Layer 5 of a small transformer language model trained on English Wikipedia (14 layers, counted from 0, width 128).
A neuron's activation on a vector x is GELU(weights . x), where the dot is the dot product.

Input weights of the MLP neurons that the questions are about. A number n stands for (n - 500) times 0.0023.
n6: 566 458 360 390 540 593 444 580 504 468 224 309 493 431 596 752 529 431 529 439 602 414 422 661 534 415 567 514 507 440 602 602 572 597 230 396 517 559 517 529 507 601 524 534 583 661 335 340 518 608 378 565 418 427 400 616 533 781 652 492 581 290 528 577 563 579 481 576 507 685 503 330 185 528 452 604 385 319 479 466 525 276 806 397 454 590 537 357 475 576 687 411 526 430 384 537 482 467 451 518 608 395 341 735 747 526 580 440 559 335 541 785 390 577 406 516 708 419 566 339 583 462 545 609 646 668 586 801
n21: 592 533 616 325 474 466 529 392 815 412 634 534 441 337 535 666 597 637 543 411 571 649 275 621 536 413 460 558 418 322 366 838 480 591 398 796 699 535 537 522 633 562 597 586 367 560 603 530 401 600 531 283 453 567 368 638 723 255 582 606 571 235 626 523 518 645 729 363 590 617 165 543 585 377 467 344 252 620 381 712 479 491 662 700 568 427 439 557 292 355 368 516 361 521 596 302 526 491 567 517 346 348 173 199 441 713 755 678 599 669 508 275 357 379 550 515 439 592 425 505 569 227 160 358 531 213 248 532
n44: 504 735 542 457 479 369 361 475 555 333 594 483 496 371 635 473 509 590 550 684 465 420 575 327 321 319 574 565 795 500 577 190 588 590 487 565 529 465 476 405 897 533 811 524 436 399 245 483 551 451 500 473 621 438 439 665 422 318 432 609 401 430 251 319 566 261 487 338 648 455 399 624 355 550 491 327 441 496 606 331 346 687 377 448 496 492 807 322 278 781 508 350 380 467 161 512 487 739 357 496 451 645 394 374 347 465 778 475 528 817 516 575 508 492 475 269 663 486 604 523 653 835 231 388 408 620 414 508
n99: 389 607 471 698 656 547 450 386 460 713 407 559 583 668 360 421 635 551 671 556 554 416 533 386 372 465 523 216 511 538 392 440 549 507 525 391 450 657 441 329 706 638 666 602 390 339 599 660 430 400 387 485 573 632 528 740 283 390 485 527 529 540 471 426 652 456 519 477 419 608 514 385 531 518 500 514 433 244 335 434 536 633 557 458 606 316 260 589 278 602 472 647 705 557 471 407 563 500 520 634 449 504 493 415 784 405 504 627 412 596 445 271 637 532 443 462 373 563 699 547 253 231 190 636 519 452 786 551
n128: 367 642 540 558 590 351 484 473 422 677 769 496 516 550 442 609 413 440 664 500 570 544 536 582 542 824 517 636 749 228 500 526 225 531 480 201 188 434 565 475 613 278 435 454 540 315 517 384 403 614 450 360 520 613 659 488 389 516 707 642 366 576 508 306 258 480 221 647 330 407 527 598 475 703 786 586 414 566 365 492 242 229 414 512 576 306 727 678 724 422 469 292 721 661 516 626 402 512 441 357 528 435 285 353 413 191 427 504 457 425 523 520 444 496 437 362 578 418 343 530 330 484 319 575 613 418 505 410
n181: 489 612 573 477 454 382 493 597 570 634 403 565 700 518 528 657 739 369 606 514 479 588 379 377 439 553 734 578 341 436 334 399 373 559 341 610 622 465 300 453 222 304 327 643 396 458 727 504 485 467 559 237 663 461 294 493 836 404 442 451 429 631 470 557 425 394 620 413 500 524 423 620 416 398 432 407 238 667 243 515 210 608 504 558 511 700 473 415 326 526 408 493 484 362 455 663 691 693 437 462 451 570 696 515 406 488 693 455 357 532 468 682 425 489 585 448 414 170 190 545 265 459 524 683 468 519 358 461
n187: 420 482 689 414 484 525 457 488 395 556 364 487 522 443 513 595 420 668 419 420 532 569 400 699 408 574 360 619 707 582 421 524 360 503 655 438 752 744 622 312 734 628 476 578 667 481 696 562 629 466 645 546 441 373 536 629 526 557 468 709 346 694 528 530 614 550 414 362 544 636 317 535 333 584 570 362 527 543 494 578 658 437 643 512 472 317 429 618 592 445 464 539 666 460 565 417 577 306 394 413 449 357 538 491 485 562 548 326 449 532 506 728 574 488 515 475 628 480 503 470 453 512 549 571 582 449 564 491
n232: 572 478 463 390 568 537 327 536 544 630 489 455 584 528 435 224 481 298 599 335 371 489 342 627 545 556 442 432 402 392 406 390 504 640 515 557 758 724 511 655 676 504 447 657 653 393 492 625 571 337 710 488 419 450 457 522 504 504 366 516 296 508 289 456 469 456 543 469 537 735 532 530 454 339 731 635 615 158 500 235 361 213 349 383 411 485 401 225 564 407 614 511 466 558 485 482 466 312 367 529 715 515 519 411 697 212 350 449 443 660 511 489 368 532 428 597 685 356 374 333 362 453 589 678 554 575 763 500
n256: 385 446 363 485 586 637 590 342 572 573 601 593 544 624 462 480 492 536 408 472 874 334 522 475 535 206 546 360 612 604 324 427 735 550 595 557 521 523 588 508 478 461 294 496 496 493 585 621 463 590 447 582 478 646 383 525 557 259 452 726 355 373 565 567 377 706 422 618 571 379 482 429 620 697 529 400 595 726 415 419 624 589 626 711 721 270 655 627 463 450 247 546 587 215 377 559 481 362 408 354 389 373 593 504 685 669 552 313 322 427 521 463 449 554 338 344 560 596 538 516 366 518 786 493 396 391 416 579
n267: 540 573 558 476 637 327 239 596 441 671 596 490 584 656 511 441 476 232 679 300 750 490 530 397 273 358 620 283 555 440 517 429 410 533 396 567 490 427 442 600 507 447 478 370 473 554 741 318 677 450 528 414 332 538 549 480 615 483 408 580 363 556 623 558 489 561 625 494 654 436 497 685 404 429 428 573 664 454 490 539 544 517 661 513 520 541 521 361 469 497 464 539 497 457 630 343 362 620 447 664 755 675 387 493 497 648 393 591 399 627 433 638 570 341 596 190 690 379 514 416 558 270 653 467 493 466 463 563
n359: 725 389 456 504 393 489 383 521 650 664 430 427 572 514 443 263 579 582 300 524 587 325 612 325 338 767 663 677 704 523 596 620 472 394 612 175 447 549 594 481 624 564 438 690 665 573 435 663 482 404 654 527 612 545 342 371 601 647 633 516 478 282 403 336 614 325 504 473 353 523 406 600 595 616 683 503 355 440 669 451 518 493 677 538 540 368 616 297 604 451 496 447 489 372 339 431 425 485 641 551 492 493 485 496 428 561 674 656 430 449 617 413 579 593 372 392 615 461 684 343 629 737 645 436 352 578 930 418
n391: 406 587 649 668 476 368 274 559 552 453 207 431 472 515 189 565 673 530 975 588 474 264 436 602 511 379 700 496 398 588 207 337 691 457 600 488 593 446 588 717 558 516 705 485 492 492 508 600 379 371 558 687 361 147 438 677 266 520 310 453 575 638 532 418 429 540 567 559 629 517 538 569 664 420 800 436 444 504 349 397 456 646 547 305 368 702 380 522 549 523 454 423 614 527 457 690 795 390 437 611 295 349 395 477 496 433 284 504 663 440 492 592 468 672 660 747 709 578 285 478 480 570 315 595 467 476 442 343
n402: 809 245 584 557 472 108 593 789 530 450 451 444 583 542 545 478 397 273 384 523 618 292 671 344 617 392 471 609 423 584 411 553 645 352 500 322 620 516 588 492 418 434 572 569 528 628 441 258 218 520 578 453 480 509 554 524 238 589 565 259 382 637 429 526 550 476 521 331 669 293 538 443 647 500 835 687 427 492 342 382 270 355 667 657 448 645 414 767 707 411 589 223 622 500 681 409 586 305 599 607 291 524 500 384 685 338 537 464 396 609 489 428 532 547 738 605 382 396 413 470 597 380 634 704 504 414 529 451
n437: 574 558 436 545 476 651 577 600 723 272 267 659 261 337 430 423 586 411 626 440 606 623 445 624 515 445 718 450 601 459 424 661 304 592 303 648 477 504 681 561 731 208 676 447 324 472 372 366 488 380 680 307 291 531 481 554 524 468 596 768 469 540 363 560 352 441 462 300 716 663 386 624 214 547 496 493 321 504 657 519 210 472 226 311 460 548 463 333 592 550 508 409 561 485 465 530 573 520 573 633 440 520 824 511 496 306 504 445 584 664 226 461 539 546 319 437 508 813 455 649 456 396 355 617 343 561 605 604
n440: 602 551 493 412 398 396 533 678 641 490 360 287 548 479 415 951 320 528 537 610 534 619 533 445 461 592 519 565 545 516 682 623 535 435 234 596 384 573 365 462 637 305 581 572 305 519 675 448 455 733 458 563 766 504 604 515 821 770 541 408 485 748 683 732 357 396 406 394 545 441 350 421 594 555 396 549 280 572 518 464 507 444 511 568 474 474 500 314 560 561 432 536 492 391 456 338 348 776 589 474 586 255 447 626 441 419 628 430 629 468 341 467 496 355 482 730 454 476 419 304 669 641 488 387 484 250 406 351
n454: 355 693 722 644 557 721 594 500 535 348 980 448 679 415 716 413 686 655 312 439 578 259 452 673 375 509 492 601 741 609 341 319 561 730 655 604 516 607 584 545 504 453 397 631 427 484 332 524 379 422 446 704 560 826 306 386 385 447 326 301 386 415 457 397 792 508 352 570 443 458 400 658 240 444 634 451 496 414 570 481 635 455 301 385 584 431 661 625 524 535 264 515 619 410 405 565 512 406 257 639 323 341 524 686 314 546 675 623 337 447 420 384 480 394 563 587 549 470 616 474 427 426 429 366 307 435 669 579
n467: 672 508 582 403 483 410 571 546 575 686 526 656 224 611 504 579 226 413 556 198 642 255 244 319 459 190 366 513 465 644 408 717 287 199 372 536 308 359 529 412 433 283 463 765 678 625 370 534 552 592 575 591 577 340 562 508 421 431 617 768 475 462 703 560 683 581 532 543 496 423 496 565 419 568 759 444 606 726 525 377 657 660 575 410 543 431 297 581 491 671 595 401 667 328 538 247 680 814 512 338 231 474 439 425 318 683 548 449 450 609 378 568 831 546 713 215 636 560 496 408 621 704 527 534 352 732 262 468
n491: 658 599 627 567 283 662 666 547 633 311 504 605 560 722 590 391 464 416 578 321 576 509 591 410 413 542 623 619 558 573 806 572 492 317 552 505 487 513 408 554 767 589 604 428 430 334 637 274 399 585 554 403 218 495 226 573 254 333 346 397 251 495 44 538 282 552 233 388 474 736 487 668 331 526 529 455 495 628 483 433 245 293 470 579 587 359 509 427 682 428 428 567 389 295 509 479 630 496 773 690 328 323 615 559 483 564 256 183 445 566 459 400 677 253 338 480 776 708 203 645 279 530 358 354 445 585 442 406

Each question shows a token from some text and the vector x that enters the MLP there. A number n stands for (n - 500) times 0.0069.

"to ": 364 499 526 580 278 522 641 586 510 518 468 369 701 601 800 541 507 444 758 503 371 687 499 433 448 514 448 596 349 628 569 449 427 642 407 594 437 596 743 579 355 502 615 555 501 431 550 724 598 584 497 485 330 415 474 646 628 629 781 549 528 315 496 191 652 431 338 670 670 637 588 602 442 517 545 694 755 497 876 470 769 579 440 452 368 514 648 515 504 378 478 220 594 396 350 556 366 446 732 673 647 827 658 206 814 648 456 519 270 639 607 787 633 624 558 829 340 566 606 687 307 508 243 522 411 400 217 337
Which neuron lights up most? n44

"mir": 392 436 510 522 238 526 588 459 550 560 475 425 628 669 642 566 503 237 569 547 284 653 729 522 460 636 470 467 425 679 546 422 552 470 281 398 485 634 736 469 338 409 565 557 422 473 586 651 645 609 498 513 313 442 473 587 680 780 912 496 591 420 436 272 486 397 456 566 567 486 458 687 519 663 688 702 835 517 859 472 637 520 189 614 462 660 721 578 375 492 419 368 599 436 481 526 257 485 716 610 639 698 566 263 732 819 640 598 258 571 305 715 663 573 557 880 250 492 683 681 459 518 282 418 497 516 109 465
Which neuron lights up most? n440

"W": 363 563 514 494 207 419 615 382 513 528 611 405 806 543 641 486 467 290 711 391 321 710 447 465 463 649 367 596 313 664 389 465 446 655 427 580 404 607 726 617 377 467 588 501 676 429 632 730 534 481 380 560 445 395 525 651 570 714 845 508 516 423 461 319 479 370 455 514 600 663 625 613 508 739 631 668 816 433 854 480 796 516 431 644 405 525 836 539 382 501 395 365 524 461 444 590 379 548 773 460 659 731 665 255 755 706 531 611 298 484 452 720 604 627 414 841 256 560 686 669 353 561 352 359 371 364 136 477
Which neuron lights up most? n128

"subsequently ": 404 478 542 562 253 512 596 585 525 362 521 362 773 719 758 532 500 368 703 527 196 639 475 438 480 714 362 591 404 586 462 394 456 565 355 577 505 555 735 565 378 516 622 510 414 369 632 705 635 579 486 525 371 381 538 695 670 727 842 487 504 407 474 234 622 420 356 614 640 653 617 628 472 697 594 577 747 498 848 488 737 627 437 516 394 468 593 623 584 383 534 264 631 484 401 586 366 504 779 568 683 819 642 236 787 704 473 516 230 465 579 726 588 590 592 825 331 495 699 685 358 530 341 374 368 455 192 390
Which neuron fires most, and how strongly? n187, at about 0.3

"| ": 434 465 542 709 212 477 626 487 499 470 454 422 704 666 725 445 445 368 719 366 263 607 462 471 416 633 430 521 341 628 451 318 435 555 342 687 509 598 740 625 380 427 579 613 499 483 581 699 565 537 362 533 430 429 510 657 530 734 855 588 566 417 432 263 764 388 365 564 623 679 602 606 471 760 625 701 824 511 822 576 702 620 402 549 373 455 627 571 516 479 378 368 595 385 419 498 354 528 659 576 693 789 587 216 717 670 455 476 188 561 538 693 716 557 470 822 291 509 633 671 345 397 321 552 457 449 101 333
Which neuron fires most, and how strongly? n99, at about 1.5

"Nik": 375 515 501 483 246 487 638 415 461 472 508 480 588 607 712 434 553 214 802 530 224 621 514 546 353 687 467 583 382 636 529 381 322 491 452 523 538 629 917 678 306 565 549 585 608 555 612 745 462 510 368 556 324 454 471 627 620 748 838 399 637 371 541 254 663 414 443 702 522 642 552 583 504 662 496 606 761 557 856 394 692 421 303 484 444 672 727 507 421 440 396 331 539 524 430 537 261 509 740 618 570 811 613 274 729 703 556 511 160 448 469 651 490 524 396 800 312 525 650 614 459 413 487 438 305 403 153 260
Which neuron lights up most? n359

"M ": 370 521 626 625 267 610 651 348 533 386 488 365 670 739 718 473 451 418 806 511 331 714 590 426 443 581 497 586 378 612 402 370 420 566 352 632 452 616 773 519 300 477 553 642 480 486 611 680 475 579 298 455 388 551 590 658 621 673 849 487 561 358 541 258 690 349 497 536 585 663 608 658 517 694 596 605 714 537 826 583 711 539 358 589 310 548 730 572 568 432 411 472 549 457 470 496 279 586 737 585 713 811 717 222 752 793 515 467 254 535 416 660 652 604 562 792 387 623 643 674 265 489 408 598 433 479 186 188
Which neuron fires most, and how strongly? n99, at about 0.33

"3 ": 424 488 541 560 258 474 673 558 513 464 522 367 743 617 730 496 415 370 810 435 223 575 447 417 376 568 442 578 354 668 493 348 491 526 474 668 534 634 739 543 254 428 646 527 501 435 587 569 489 599 404 453 406 520 498 719 549 765 829 498 564 339 404 231 711 388 402 598 574 659 604 616 457 664 653 768 705 552 820 576 711 588 364 468 351 530 662 492 541 447 408 333 609 447 490 495 311 556 685 652 687 801 670 212 750 786 477 542 317 553 457 645 635 568 548 831 290 424 655 725 296 511 441 529 482 448 108 277
Which neuron lights up most? n402

"Fran": 364 466 516 467 327 515 653 509 496 570 543 434 666 586 706 495 510 283 777 515 219 706 644 573 506 549 464 589 379 720 427 460 516 563 334 419 524 527 725 555 295 502 519 569 617 552 592 806 511 618 367 524 320 333 363 518 570 748 838 452 486 338 422 233 583 293 543 655 574 679 601 599 522 605 585 672 823 506 848 525 713 429 251 464 434 665 721 491 475 405 439 272 541 391 499 407 311 504 638 567 546 756 638 128 658 762 498 523 91 392 383 704 654 527 415 823 375 551 723 730 349 494 369 547 491 380 158 456
Which neuron fires most, and how strongly? n232, at about 0.3

"ing": 324 465 537 640 266 510 655 411 487 514 558 393 672 503 660 462 449 343 646 522 323 624 552 366 418 526 432 603 328 615 580 342 498 606 385 633 507 659 720 499 360 554 593 391 504 562 738 810 635 580 395 379 466 371 469 634 655 744 740 453 562 363 346 313 552 469 440 613 568 538 554 614 455 764 650 724 751 446 829 440 855 513 386 560 430 534 759 580 362 468 363 394 630 445 423 552 359 503 584 586 712 758 719 235 759 764 417 498 359 537 424 729 665 678 408 844 308 550 678 775 432 433 285 552 332 385 93 392
Which neuron lights up most? n256

"Board ": 417 382 425 662 259 374 679 382 478 342 499 524 788 615 763 470 397 469 756 468 308 722 577 533 491 631 430 538 417 565 541 417 422 651 342 674 552 514 785 715 402 557 642 664 480 392 567 745 515 537 516 537 307 345 468 565 703 777 772 523 575 372 513 310 619 419 431 662 486 648 462 608 502 685 671 783 723 533 794 466 835 644 411 531 311 550 626 580 459 493 475 340 602 555 525 574 343 487 690 654 655 739 625 340 745 678 524 481 310 464 576 698 710 675 574 896 337 577 559 616 364 480 392 404 403 489 143 350
Which neuron lights up most? n391

"held ": 436 396 436 538 237 491 613 512 485 320 445 396 804 650 794 509 400 439 715 490 305 610 492 556 330 594 477 615 326 628 462 438 491 546 345 587 429 525 708 575 337 591 686 466 486 474 655 736 585 583 359 563 433 406 592 610 719 749 831 509 637 397 400 197 609 409 320 559 551 630 574 593 445 665 569 730 698 482 838 480 720 599 335 442 387 487 597 508 599 378 341 277 631 477 463 631 404 550 678 577 701 729 613 246 680 738 414 508 151 430 526 723 576 599 550 863 369 516 746 651 376 466 400 354 473 453 157 316
Which neuron lights up most? n440

"(": 421 485 479 726 268 536 677 431 520 478 479 381 763 644 764 485 444 421 708 387 298 623 507 473 457 638 371 577 360 713 497 355 554 656 418 611 529 583 759 597 398 568 526 606 526 430 537 709 540 678 381 518 369 532 489 629 537 696 889 539 631 385 416 263 695 339 403 455 583 642 551 681 493 663 621 614 811 535 864 459 644 580 509 605 334 537 667 587 570 421 453 307 570 424 543 538 414 485 740 557 631 824 632 275 754 674 420 524 242 604 549 768 696 524 514 837 294 541 708 680 381 439 405 482 411 439 117 301
Which neuron lights up most? n402

"HL ": 475 564 543 606 284 447 609 312 562 416 528 435 687 712 763 483 460 338 758 541 322 677 428 520 410 640 340 606 438 644 441 348 480 669 394 637 549 589 827 568 452 510 602 556 510 504 614 654 601 439 447 533 381 388 492 602 642 697 904 563 545 431 433 227 637 399 445 535 656 695 598 694 482 789 703 734 696 406 807 579 770 519 430 490 324 541 636 563 528 475 424 453 645 404 471 525 344 498 707 547 723 795 730 177 758 846 502 574 291 414 429 656 607 562 582 807 345 562 606 618 371 449 403 399 495 486 145 321
Which neuron lights up most? n187

"0 ": 433 396 460 611 260 467 674 532 503 509 557 357 706 716 760 524 464 376 819 479 289 652 472 450 429 599 444 633 361 626 466 334 431 590 390 644 460 631 763 482 330 379 665 551 492 495 587 580 481 622 436 479 354 537 521 681 571 752 855 502 644 320 405 262 704 463 431 598 571 654 550 617 456 730 617 772 672 573 811 558 674 569 414 514 299 529 737 523 619 404 454 357 630 428 536 499 353 556 705 630 704 750 671 129 768 724 433 552 291 579 486 681 654 558 522 796 305 498 660 681 326 514 405 550 459 475 161 279
Which neuron lights up most? n402

"9 ": 372 482 500 617 256 471 654 480 465 481 499 445 755 614 751 561 405 341 751 489 271 680 432 464 334 636 427 591 405 561 360 388 468 501 421 723 513 617 760 527 398 411 632 508 455 412 621 635 509 618 435 588 375 422 452 746 651 752 916 581 594 273 386 268 657 458 454 642 595 569 521 636 496 655 616 723 747 504 909 639 608 595 440 540 401 535 674 523 581 491 352 269 612 458 543 482 399 542 776 627 624 705 701 252 764 813 420 527 274 563 472 629 613 570 529 818 315 523 675 676 326 520 369 536 338 506 153 360
Which neuron lights up most? n437

"- ": 420 473 531 660 164 414 642 505 558 529 534 487 726 632 785 532 439 409 699 440 254 659 503 588 398 633 354 564 348 549 530 393 411 520 327 553 550 578 787 580 429 464 514 480 468 412 581 741 553 605 317 568 433 436 479 693 614 667 831 572 564 315 425 267 712 430 479 607 630 579 554 625 516 644 518 696 728 609 893 440 646 524 455 592 370 459 628 501 600 471 488 250 557 421 457 542 345 438 697 531 659 790 629 261 834 687 390 482 307 544 407 669 672 573 436 851 314 588 688 704 380 458 330 491 377 483 179 295
Which three neurons fire most, strongest first? n491, n437, n128

"of ": 269 528 453 542 250 576 601 461 565 494 511 309 714 609 770 515 497 437 777 485 248 708 531 527 447 617 391 539 388 623 518 446 517 637 350 613 440 542 768 557 460 616 622 539 479 513 582 707 562 572 344 526 391 329 468 505 636 718 843 573 541 340 445 205 707 433 342 629 592 661 535 602 477 579 589 622 702 552 770 609 693 632 462 483 376 499 651 539 400 455 455 244 573 390 412 551 272 505 740 513 607 787 595 259 704 782 502 576 206 601 508 762 685 582 543 859 242 500 659 701 320 374 386 515 438 384 138 408
Which neuron lights up most? n21

"h": 350 579 524 498 275 500 686 431 567 540 543 376 701 563 708 505 395 247 651 545 254 554 575 400 382 687 459 392 290 667 370 405 416 665 360 629 492 580 849 509 299 535 514 602 543 367 672 694 579 503 390 573 491 370 566 619 750 738 927 524 669 415 370 270 500 441 496 632 572 592 595 663 393 685 664 669 660 562 741 612 761 515 427 617 425 582 768 564 469 377 323 316 528 374 427 585 349 411 672 600 690 799 603 263 740 663 450 510 388 519 427 744 518 583 332 802 261 492 731 725 337 537 349 576 385 343 150 385
Which neuron lights up most? n181

"\n": 416 463 577 611 205 507 676 508 546 405 413 445 764 618 785 498 400 380 704 466 346 695 517 523 478 659 388 569 329 574 507 359 380 509 374 615 562 597 741 474 369 561 605 459 488 378 567 790 592 554 384 535 424 421 504 632 680 699 869 529 597 359 409 284 700 444 520 579 582 577 623 688 519 731 548 655 698 622 944 473 646 483 502 605 334 520 634 516 543 554 369 195 562 514 444 540 342 455 677 544 638 713 645 261 781 705 418 556 225 512 469 751 680 531 434 830 319 577 656 657 323 417 347 548 404 450 191 350
Which neuron fires most, and how strongly? n187, at about 0.57

"Minister ": 427 394 467 550 189 512 653 420 578 419 495 422 706 673 725 489 456 376 684 516 355 800 537 509 389 663 514 501 471 655 539 361 490 540 307 534 514 486 800 705 427 494 671 620 517 381 625 713 612 629 407 582 295 428 406 629 625 711 715 516 619 387 534 270 604 445 423 648 591 735 475 617 483 716 601 694 730 430 804 564 748 606 467 609 291 553 694 540 588 453 332 270 575 488 477 511 308 495 728 671 656 776 615 219 720 734 502 461 228 396 645 703 731 599 543 833 412 608 660 714 374 453 404 568 385 433 168 237
Which three neurons fire most, strongest first? n491, n359, n187

"Av": 336 502 509 545 212 505 729 449 450 530 515 502 662 674 721 551 389 367 647 504 278 606 532 398 327 620 489 540 401 624 522 479 464 600 421 536 462 549 814 571 273 465 588 545 596 455 572 672 590 513 451 573 396 355 551 730 711 767 869 450 610 337 476 328 570 474 426 639 584 617 661 637 517 623 464 712 683 521 872 496 677 456 363 597 371 566 817 550 524 538 487 437 608 435 468 541 413 542 664 615 621 780 671 213 821 653 540 427 214 477 430 656 683 699 405 876 283 660 848 607 481 578 496 475 322 533 239 346
Which neuron fires most, and how strongly? n359, at about 1.2

"e": 331 432 528 569 196 514 723 455 549 506 334 370 645 591 737 422 449 336 660 589 312 536 620 449 491 577 367 563 389 658 443 442 554 552 366 592 512 608 749 489 159 623 577 524 526 512 741 728 593 597 350 520 462 430 495 553 624 764 796 455 614 360 365 300 551 375 417 562 562 509 544 706 462 673 715 701 652 583 841 540 881 558 409 668 400 440 793 576 506 433 304 303 608 402 424 478 325 439 660 678 668 754 687 306 741 637 298 544 378 618 439 687 536 566 377 840 342 593 765 741 250 445 358 463 366 434 216 472
Which neuron fires most, and how strongly? n256, at about 0.97

"c ": 346 490 508 502 277 449 649 473 505 406 677 397 788 644 760 520 465 379 749 566 280 631 549 524 464 590 477 583 376 552 374 366 450 528 324 612 449 678 740 602 418 380 663 589 548 478 669 680 446 490 352 428 371 456 561 689 608 643 853 393 568 331 544 241 637 444 525 578 599 535 590 628 558 703 597 700 766 538 844 641 671 551 371 544 345 538 776 518 625 435 341 403 537 493 465 517 253 491 790 624 581 771 732 125 751 699 507 527 282 574 521 725 586 644 510 827 389 567 671 566 360 520 329 474 447 560 113 373
The two highest activations, in order: n128, n44

"Ber": 295 481 676 488 161 436 641 421 522 444 633 430 668 572 706 534 460 256 713 593 280 660 635 501 438 725 453 621 346 720 415 459 500 577 400 573 509 565 726 601 294 551 711 619 697 453 642 696 515 459 398 402 400 360 509 610 592 728 857 535 518 411 284 255 541 348 471 639 485 677 627 696 512 659 539 779 790 533 815 450 715 486 415 515 447 597 797 553 504 433 445 341 578 437 461 465 396 561 692 539 624 715 658 251 687 804 509 593 181 464 439 667 624 739 378 777 261 542 811 528 477 440 417 401 428 474 210 440
Which neuron fires most, and how strongly? n359, at about 1.7

"J": 382 488 581 509 218 459 677 416 442 488 472 495 641 659 624 462 449 274 747 453 229 703 451 456 446 672 426 511 330 554 534 397 363 689 380 459 557 642 849 660 265 413 535 606 625 464 648 707 455 635 354 612 426 456 566 705 607 724 789 494 577 352 436 319 569 370 409 513 543 705 632 608 518 706 609 690 821 447 841 476 656 503 366 550 323 572 758 532 448 545 412 338 630 410 420 497 371 503 748 611 569 751 613 172 765 684 476 492 308 516 474 663 546 641 396 879 299 527 764 628 392 530 401 467 432 421 147 364
Which neuron lights up most? n232

"Biography": 420 517 502 682 164 432 729 418 502 456 447 400 775 756 702 512 334 396 641 518 426 601 559 584 476 554 422 606 408 659 504 441 541 504 363 566 540 626 720 475 451 459 587 482 600 394 588 795 588 624 389 497 301 391 462 605 696 866 814 412 576 412 384 266 640 494 465 668 615 604 438 625 517 643 539 681 744 467 731 488 742 506 374 523 326 512 661 462 335 456 449 240 652 449 464 516 311 455 702 596 621 718 714 381 725 818 405 484 205 425 467 647 545 507 404 873 303 600 718 693 337 546 386 509 273 684 219 478
Which neuron fires most, and how strongly? n6, at about 1.1

"am": 268 445 613 589 334 415 701 473 574 558 611 288 778 664 746 434 382 355 605 520 266 533 538 388 440 653 456 510 287 663 478 407 516 496 414 582 501 560 792 437 247 644 479 533 553 453 764 752 645 507 340 497 471 378 592 632 791 782 802 482 600 423 260 289 514 401 471 475 548 575 549 710 462 709 674 630 701 519 765 503 868 479 384 653 423 519 756 546 522 420 301 296 511 518 433 597 398 517 701 588 690 779 654 236 631 729 463 544 329 498 328 688 526 661 390 805 253 600 817 670 348 499 372 538 320 427 151 409
Which neuron lights up most? n359

"-": 343 529 465 631 225 488 604 470 537 443 497 405 841 591 688 523 388 362 616 487 352 594 555 404 382 657 378 484 383 612 498 359 512 655 398 578 428 550 791 522 418 549 635 563 520 451 674 638 502 580 413 559 471 540 511 678 595 684 858 554 586 383 442 230 659 322 577 641 500 668 610 666 557 673 635 649 667 565 757 554 759 537 380 662 334 513 742 563 466 441 461 280 597 475 476 572 386 475 674 703 638 834 740 211 804 774 498 523 305 630 497 676 567 584 444 820 223 577 621 717 299 452 293 543 403 370 98 370
Which neuron fires most, and how strongly? n99, at about 2.2

"7 ": 362 464 491 620 266 472 674 491 459 443 461 446 775 621 748 560 406 362 795 516 307 657 445 504 330 629 421 564 403 513 411 384 451 499 435 738 510 612 753 527 378 462 617 491 435 428 635 659 485 612 443 577 365 439 489 771 648 712 935 582 599 310 421 286 656 425 453 613 590 601 541 611 475 645 622 705 743 569 912 600 644 602 376 550 361 571 650 535 563 505 364 272 620 481 541 517 370 547 787 608 610 687 669 307 784 810 437 525 258 585 471 612 625 571 527 843 336 530 697 689 355 547 387 516 328 526 168 370
Which neuron fires most, and how strongly? n437, at about 1.5

"10 ": 437 490 442 615 276 550 603 516 543 495 501 455 763 584 726 534 459 305 783 488 334 712 465 466 418 526 390 622 422 687 416 410 542 553 433 646 518 526 684 588 359 404 596 629 496 417 467 529 485 491 473 532 308 408 462 673 688 791 843 520 590 335 384 258 581 460 397 729 526 607 602 634 488 684 661 710 773 492 872 564 726 633 412 464 327 583 713 525 616 475 329 188 635 457 551 547 416 589 733 533 657 746 644 262 759 801 429 540 255 555 566 699 714 575 598 822 279 501 636 683 277 541 293 507 358 520 174 283
Which three neurons fire most, strongest first? n467, n391, n437

"ar": 409 512 570 583 254 503 695 492 563 558 516 416 639 572 650 496 360 220 674 539 196 619 653 442 372 578 430 530 404 702 543 411 500 615 406 585 543 537 842 487 293 559 501 558 543 423 607 703 593 562 470 560 362 325 419 636 634 710 894 521 658 441 322 252 546 437 449 612 628 632 574 648 488 562 682 698 745 434 734 530 671 510 394 558 469 548 743 623 431 442 318 231 671 474 364 568 268 492 711 517 668 780 669 208 759 824 562 522 283 597 359 692 507 615 450 806 257 467 685 721 363 395 386 516 375 465 110 397
Which neuron lights up most? n402

"5": 280 435 466 549 250 551 638 515 426 475 456 447 760 659 696 530 437 370 715 432 399 612 506 416 382 569 491 555 377 671 494 384 586 547 429 654 545 622 729 655 259 327 614 504 533 408 603 672 558 580 524 439 377 403 495 724 564 773 870 509 565 278 384 287 542 383 449 547 547 505 570 643 500 648 560 688 683 531 861 575 727 692 363 660 397 524 702 564 462 385 292 270 648 446 503 524 329 522 667 688 634 700 641 294 800 771 438 498 242 659 411 726 506 621 357 848 291 591 703 742 294 539 352 442 324 532 194 390
The two highest activations, in order: n256, n437

"mark": 360 466 577 471 185 531 606 354 486 547 423 501 671 669 711 516 489 212 701 442 288 652 597 430 364 647 409 670 418 790 566 397 560 672 347 633 470 579 872 529 312 522 639 485 545 416 603 771 650 592 467 434 459 396 542 565 578 723 783 520 740 364 450 273 525 445 532 557 595 441 492 699 526 676 632 683 661 474 844 544 691 527 303 602 395 622 745 579 394 392 382 354 540 428 420 471 389 525 627 682 678 660 588 274 716 765 535 591 292 487 480 678 459 539 469 874 311 459 637 658 416 326 293 476 347 505 101 425
Which neuron lights up most? n21

"6 ": 419 517 482 610 303 511 613 507 527 448 538 399 812 679 722 530 422 338 835 432 245 576 430 459 413 587 390 621 376 686 507 356 478 518 445 651 511 600 735 542 329 369 636 502 475 466 556 544 474 569 421 488 381 538 556 711 574 787 852 506 629 345 447 204 705 407 428 574 573 617 581 603 468 704 635 764 743 581 821 528 708 627 344 471 332 526 693 551 560 436 392 349 590 466 495 496 320 587 706 619 666 784 618 221 760 790 462 534 282 583 512 573 658 618 548 821 292 468 680 707 327 500 479 493 415 432 110 316
Which three neurons fire most, strongest first? n402, n467, n267

"sk": 355 516 669 447 239 422 764 344 605 526 443 427 664 569 718 479 462 268 708 600 198 568 535 418 500 659 341 538 370 757 409 385 446 618 296 627 486 617 745 482 299 497 483 656 584 379 764 692 587 612 401 525 432 415 582 509 747 898 836 483 661 433 289 319 498 388 397 539 595 619 623 717 406 667 696 752 747 594 776 511 771 489 244 726 401 549 726 445 467 458 349 390 544 366 430 541 422 471 634 604 683 769 537 308 669 803 478 591 381 474 390 660 412 537 472 786 307 570 745 669 475 428 416 489 316 471 133 379
Which neuron lights up most? n440